Layer 11 of a small transformer language model trained on English Wikipedia (25 layers, counted from 0, width 96). Numbers have three digits each and are written without spaces.
A neuron's activation on a vector x is GELU(weights . x + bias), where the dot is the dot product.

Input weights of the MLP neurons that the questions are about. A number n stands for (n - 500) times 0.001.
n3 (bias -0.148): 479673283463426419351463291434504508632405553528526708324517710219533488356329390807246530591504683345577208606416567435114633537560571460644658336426765362531467560453480718590244545546471580392785400583555520496626684258370719448596533536651466319720581422294458590472709559418517488447
n13 (bias -0.087): 529597617412637752500321423520447512545544243536615778404354574269439451394663368625517521378801457481508492623508496400736362444627611551525496572391556521500520749585437524485461701614063500263390516637426146626368512218385540536555532445533388565483607215157586677539307558440504504536
n66 (bias -0.082): 268385399316508574318496320658396630571433621396591375586532721559678643385579512629468342646492413776616450357676572516659512516291532424637429805410597364427520439297561519459458449630539387315546442550440638425800763572492330350756248553371520590472481500432351541496363298617584320187
n67 (bias -0.148): 391312378401245402565542267238523481308500694440589539580550633807515558511455455679429690607470618765504421353535457621419789609432555574465709606305523488604542456405672361555589675485761406636563582366488318684477545380372214571426450648406445531406365394445330449344431573291539493401
n83 (bias -0.139): 366410204582414622682550606446342566401357516628453593367393387516471769464387528557412483356544385382536468435417647752409471492688709484500351432807581320344410654527480186504691561772829387457564708461609556229541540392233637376472258369458373422504661637357667629676387457369641544659
n90 (bias -0.146): 496821623218611747609601411763526522448381415617469542741504412507511568743591681507519485388262605622283596404511466674466357680360371580676475483545574648642633536233314262297384515500493424473558402639443525642537467617515673387507545435408504507450320521504383432522559592385280427444
n114 (bias -0.178): 635443742275558450296535481496476332398695554515648540533453508496845445439475427566724697359322579466504415562595408253476402615467687632656459621375558692419589391493618412377580566677496644263633607492488363426647167658191561622644438360456311391456565403504384481447281738403488640329
n115 (bias -0.131): 324298561566606547575441563373488508457268625288777743466441685398607623718625333836379439212435527542333434512596432344369520721578600611645429452433457619607551102455492496597408605646500536257657454692448496425434363619508670354633614561612544362363616575383413657316300526547556542465
n133 (bias -0.170): 708473576513517629526846422614182596439700573274289581430447567365395434339431539444665500325205218316397564470398424466500579423500709538781679394674681468514465299442398555222530487833347496277487751495522585291517551478389221479306422466322473613625479566576585712483818363790425619556
n172 (bias -0.220): 588397329504586433439565703135458508481651399467548519636599481583583519588641433489205675580712467406437560362485627575332352623591542383636471626251339555360642565691419493406309545587519168504644279608218709553631658580488682371500326369519609364547604640423430482654608540477489507575
n186 (bias -0.187): 442648517138242484610471625594352269358423360409645596558622360464382223539371716617525446500449320512600536432496537824626309636538549429438593540476219183469580426643555441357649552480618546335567567754512520395384610459344448702527670621731479407633643485723680492599530496283254669415
n201 (bias -0.215): 388732445565500577327298594525695594636475618420323664531492642373438418624243278296433703574555611815641439290388475545628405557517487452643786446741451393562394397535456448301520569274562299680428644765362261484245409558359685400452307294479441651428524391420633792480617512618533472626
n211 (bias -0.123): 390427540435465358513587552413628413426756556483459839397413482439552487635648577444438504308340429446329693791425331182636561521373659525803475534374328468283534500579648509537589612439652469023369267740571437522685521544769641508386487504757598170536210450482452591635459260625465821474
n225 (bias -0.134): 608257451364449391401413308658293614559547375450562609403508436484689235683366353473399581500739284806686430318468272337615457446459628489472650743477446328743636636545577404504565473520351380598550469588789622398473618571468481684637488667548452465532342403219511526427421407757464298637
n228 (bias -0.149): 238699514392253647350477370600660717391780598694595328650432555595332414663562692428296281500635465426531616540303385594846268482057468316500772635464446491441433491401337513470539616849315412429562346630505228455285653797285811562408360674463403595653544491578579332465447573540692456478
n233 (bias -0.139): 378762493466411605345421527310490610383428650312406592422531553603352590590588534565553528335593420616530601747556430629420514490436252387475369663445541428705459477510450440503667428721366602561624544464472296452432480507406510305803586570535394397391443431314300605527544507664705623408
n235 (bias -0.147): 301464598483353847347369569592825600487210457424400625207640425548478233462569500578473616383685299471632513577416571547723177637514487361424367524470547518665496642620496627570673298339557411337661635394730639665758239390531709280475478450394161504629491360487540450741518426483768395353
n240 (bias -0.140): 695308491682574332417421613404421548408535612832555567674544549483513522678579543742589585600336550236363560560168482582360666633486602437554567514144672391292608546600491513380775612631326611118589666426482508496560183733553577594428125151478415596442427475473532566712491251413566576439
n253 (bias -0.086): 260581655476840597250512747525182659618407431420496621519647496675267533338167436496529601618567410735500472532318483613475467628538579350617457581326512368230722645578679548547646488533365558619460440487396512586536457533426504568437427638363374472617520473342605667199590314261686725273
n276 (bias -0.124): 421273562526556389526243319496680652517318440343482540541448562582513513732449470552367701409772370358662406521531734577417422683568346605478310169470590287354251454587466415352735749400526606590534538426690618504556567837162726606366197621372722522220441624429680578546431549427500382801
n289 (bias -0.099): 456399526252525282521457347489384654375486694514534570415554558607346687580712366528346526471555469610511472430721402620536722468515435683529578413255528288291701500446611657279410518632439759571389563477595500668648548395431507528524422455536368525478479415467520415309726425429529157528
n298 (bias -0.156): 486403462408578285412230260589448630389380321247432443227505481468788672135510473647590581486728607433555313450716599582393472651447519796547407418302670606636399701257333400262752822574500609679536563451566288222418329678284591464464644679561657602552477447306706742703446341629486379247
n310 (bias -0.135): 181672550426563507605462403643372762388526714402359557564504504672522643551690522448259642496504421525416673566598565585492579603718580486485450471716452442472526446404383624457572197500620351403576398068481464466662612575481463460388560568508423537397376461748207496685595567333447373671
n315 (bias -0.171): 395413721764524559412396631656508615544421626504596733466504350544520420369601406543634480285485508362441336539613691190444664508815504473663602351421441446496512389151562535318612244456691407612380434369281454532237346436520527391535722665622561508516551829496438579334290508496528319429
n318 (bias -0.085): 607259416794403350606551477488551566215228539374467396463575492340754614629699666849452255598617357605381350266500353477590586523577544594524265552624481357508655455452645164478492558535398588280572424442663629344631583342445465572504403492556460473524328463448579452697665485388615455636
n322 (bias -0.216): 390711674323603468302236388656528589406589291047219486442368462341768642814704662412692548622577541428546209339638400495627505694378648432505384547528398373302509369531674738473664593627434601383372573381672318303301332652329749312763486572299784472332491478333483794400589652733590363463
n325 (bias -0.107): 565822628525615314817388479569396590564227386400343509387302317192461586521468639330439315718554562672563496576535609635474500466562665521649533533428420228532373558467650358382782360483603474513783704310631579282310761569691345429525419228517439385307425516565650809342477439479530371305
n334 (bias -0.130): 428374247616455903375370314433466646734853389565666406271517551608283425540412488649359534546649396468525525250411538574517270668383487266274524454388619444387677644389256508369407463671550619552468403509487431483599427454538418467258483311241372492590504821632750464630658646463551468562
n338 (bias -0.131): 242534500520671508566426121574521348447590378484732744609372571721603240524530581520454285722496476508423621375533730476471661520731467663643453323341362320367455488418660352679687561742422216415691448204496599406281448438608741412579660634558538533437604512609296582301548375541579409549
n341 (bias -0.195): 273786162437483496377352622788671479517668475763465413392564418534546314471666359454625665601610386585388247488231375375233254587812654500586737658303533421459775516500656463644451609521542496509791418357457676521467427394380343475728588488564582386513310500246449428488317660487376504492
n342 (bias -0.111): 699458537588637478692661531634446300366513518387308619475500418553594276409656355571591312487397449226412461364518527649782531701885351552386887284403425389442641457610574361191422412500642414611569396174577630367676560603568557387298638479309724438500517415686405090375481640654423496823
n344 (bias -0.170): 300439163522674655662491612401627612194487389627599297526491290581163523535276487469509579352444202672482584416605550752473613421374514470831526788652442374748558457265539452291674531504504578481705426514527565325615535369609504299296348794509477701721531777244682555435216402447650409313

Each question shows a token from some text and the vector x that enters the MLP there. A number n stands for (n - 500) times 0.01.

" ": 521414531399596344633568574458640526370458327500673241499362442396700584749726449485636325599357439591460500762310461436380659415585499479445345606517459274417480374532564684477522429463706626555503693588487537347371615602416519747494668486259491691307649476667527429606507369594297392418
Which neuron lights up most? n325

"in": 573449427521658580707438324424463244596345448589407488557559549454608469468692729264678436112421591556383763409524248464523455580494627572540464494522640298571495564764372602723168563447570678597458460467356593397468468409518532481516710517567440555493673302550249418713437322475537642417
The most active neuron and its activation: n211, at about 1.4

"his ": 408463608611588398704590425384508440508440557303737167572396556267616653623450561271504316347561489474414725563437488291315635200487495554361427622534555455578681385470501519652494448482836610532448756484456469670401399489327431540737630591416436676544527327612463455514383469460422593598
The most active neuron and its activation: n115, at about 1.3

"N": 420376442550682389551664333406448415502357619470500189572401601774626546338445710327601466311325660477573743434337421516488510315461704516312401640553641280477367538601383579735428404332512604653369517403373658642300527617621575631486567475475605647535565309608578424597498473356495543558
Which neuron lights up most? n310

"an": 548501692330638533510556428400462398541449527572502475544410373715505478334412765479521709335435603487473947377319239418410589328344681502438401524526570334485615535539440583589354395584647690482400466492500523461245438490646661819625582451399665646464700469408393281563484294612404532476
The most active neuron and its activation: n211, at about 1.1

"ir ": 385528575605677435583485630402405467677448389387787365512436636310772511429367523324551293480421448476515632552401247242424548311566504391421485791521438400623490439464517515690444495345777641607530737438468577664284513466440611632569536494389501562537414451505486401539456411468459577602
The most active neuron and its activation: n225, at about 1

"ol": 472343373473578620610398407388620502678351405424563461780400396552749482285434579495425371354408700697657701461327237433603451491475539488542400471467568410473243566514390481554452459467537853645489628487312710710382530343584445608563637697487391472589625362578442372575486402574509618340
The most active neuron and its activation: n66, at about 0.64

"ad ": 358432623519677340509420404410632512647599362409606387608375543369523695617450484455694438476294489330443579642487296469348665418644423395496584657375565388500583521468424651662578475403707752595486782531396400403282521372269566593625569601344446711374671377508700405632595403460429401458
The most active neuron and its activation: n322, at about 2.4

"R": 517452630447632532652535468350402383432429418394475263558412532572711554455500635330526520407283654449614736483327277417406497439515664452459429684657610391611406601667435468597462482178562670636317581602377602639266581575630583507595532464364481526715477352617558198444463621465349621508
Which neuron lights up most? n90

"sh": 591452477473513487666516447327567304705336544540707255734417493518759634429580506437533361502450661346412549481511348572555341467557536309330445540339599377498462454478594597615267398331375676585525631502401346498512492462536500557554576548731334851413916354419438249545525600627455631561
Which neuron lights up most? n13

"T": 455355449635715586748460450331490394365439461451619256581290526554767672519483501356604488313334611448599566532360441336485458318482635485541337726490577315455441645580573725554518467232565638598423655560330461614333639694430416506546404482377438573559535384680509362649503548448378580541
Which neuron lights up most? n114

"oc": 535361409444719469617526448410465511582299544513482298599559518392402367459451493453663480339331616464562697690489378640375620266573704457432448641569495290597395644624317729565294328575619772604436461526320649714367342523373397535665592660381519578456492516578598419316435321647381552682
The most active neuron and its activation: n133, at about 0.96

"K": 592489442466669439758504371438623319550426491387604312506372567611667596579401520438519533470405647478559560488301219355517543327427680432496240567416523408385407722638334628613483551214468660529375652506229463597352523637513558502571559549559509602526509238725610215587650526553465712590
The two highest activations, in order: n211, n240

"i": 670543312622498511730538430388571451531464421390650167635445570549441656381521530394445592385452635467483631595397593597338328438390605577437181521411549305583509538576497513524093489295726698767589650416310596504507347506446583544601303477573381394465557643620471324640690527741452655348
Which neuron lights up most? n172

"pl": 546347549451818457461478470253552353439440561371509323782338529476612579332470570420624442359504480556316690490519375317231376255559624548282525562617522442601447655443333656620467397512453752674522636430312512581424406383560641579509463628484563517527513457839757373513535631671427507478
Which neuron lights up most? n114

"a ": 407565449533453309634506466413696223658312441405568299609411532345685550496426465450646402346447499557618766467288376494412452357540553601513309661446638513611424484557506531665150516536527547674502627443309364564335599570309485711441669487581453568481529382717435234622612592683466661637
The two highest activations, in order: n114, n186

"il": 392466162514463555640496354498728376555363481650618299633422264530622651544558509346569458516337580631606492471318226361491387353506462346472485423324539352521403607518482551594359646467674741536394534542449785740297523280541408629551631571569493635600735447658399474637613476662467547369
The most active neuron and its activation: n341, at about 2.3

"\n": 442399427565707418498329392450448518529533532360698214500465675429557608587239518206434544434429536501480580451400306489381484291573475557368505688647546443491340474857481649597379360589737659614483627510545663610433426355643623649476630601297484555456642493557522228535405506349457559550
Which neuron lights up most? n334

"M": 468356474607648489756350372387512360532316442384483344641341515557630451404543546388682521280423679518496736567318410530619515483484647392460290695489588302509419685645495659514433528194536676605410587504300626712335579571463489457498431467372474637613457433625637297460423663578371546648
Which neuron lights up most? n276

"|": 309503519552560544428503543449332427514366601325575200678506623510473454387432526392647469387464625545400604463331268449560338429594449619229492642450501512506337564653422433554181432400744730736407588349365599607436494450681663590692626521678543577419615266663663280426578580586422577626
Which neuron lights up most? n342

"+": 432324460603653427580528463671453552517279515334631256602484575717644446524420702359552488406380555621424644698262406525446634298441600440376542692534364400472357618424280611624224463390563751612379505259451697578399477643519553650538514576508521553354720359579565388382504600569399531445
Which neuron lights up most? n310

"E": 430324460516748513732457431370409417561479468532472313510446532436702449444549602368627571358334661474665719582386424356479462309496617567409358705655601349519385504526445491630489501344573700530502647448255505759258595540597487557595443404467497529653495283548442344512463426528339815534
The two highest activations, in order: n211, n114

"an ": 544388431573592416536423330405477504581430275286689313547345525327725570593499512422627453359578529283305682611500439621197659375366542444416286525625673393506536440518351703583374492523722771693557504429516320553317519445423706736545658488475436619537679426483659336658640540495516365640
The most active neuron and its activation: n298, at about 2.6

"1": 283316497725683445678448429349572408625307359366519330649424447572629473420522643436515518471368697658513590570435304477434393153588565483417362675490525400444305577618454551698342318439648563712462549421261349622378590577600485652580623528634392484415668404534614605488398566527494720486
Which neuron lights up most? n325

"e": 571507528386671569591368253471557321585550443480582460624305525404708530294481594391574575352426646465750527553247435526345362444462522638452328511744464400568544632596508443568434447218484654786310656503257488525443672487637566546626460637524349555337854307538544392607494431488522478339
The three highest activations, in order: n13, n298, n201

"S": 633402337623408473714469380523575309478292423392417416566448442402543540728526688322534495332349711501640639487387454333454579396568553609543507556647583289485322632618410433511503618401704496828254571552289536585359608559560564648639715507535310478450781410482332376349537515654306494574
Which neuron lights up most? n201

"ag": 703414573497539506509532432341653484682494379398516191482286535264668607500580515449460514379424640669605576369463312464447412317286400436593216534298507376483452806562492714657314517472433618569421645511323739513474444555503488733630648525538374566612499307733373306607517574694491570617
The three highest activations, in order: n225, n114, n318

"7": 330448477711535552833515500444404467635430360390348384549427507501639488467488540292585563248539614537505667597373244448421436194476614486326378643346633383483396482488457561510389341512691504734360618444426504519419461425843462703625558597745435548427786315585619321429518573699578460467
The most active neuron and its activation: n325, at about 1.2

", ": 412395420742692338543401497538559424634471529416694338661284658299718576615295500406493447388445592590360576580463390467311616350564431420295430672464550359486471429681535616666381356386592634561602744611446505538438629314468601686458585513350329529607608302523611271529473506494487537526
The most active neuron and its activation: n3, at about 1.5

"\n\n": 519413417604778339473318388405577546544599605438668255586439677274515658566217439197497506383419564495513590540412397494406512257496460505331547664491524340424363388710515796614430404592630663506533704602488565579441543395611603637529655494315441562539625498493540250451463616381412595547
Which neuron lights up most? n3

"is": 506518368499575538565590510482453314635325495630475315583379203279554399431645507285687451525472571498557443493304448524378412331383577415481431722357540459661512605634663504643361503473698656710587412289301608485525360436629453690547659564513409739443664472521516270663592524661291471571
The two highest activations, in order: n341, n342

"f": 447482443435436593493333355343658494464341437504621329830450552519586545408511456490670583382438670250472724539566309497695399287578609524370458561596556624600445521581533537681321452213433572702392637294444566591502436433648459614448401647562250914642617385645420283444474452654481489369
Which neuron lights up most? n235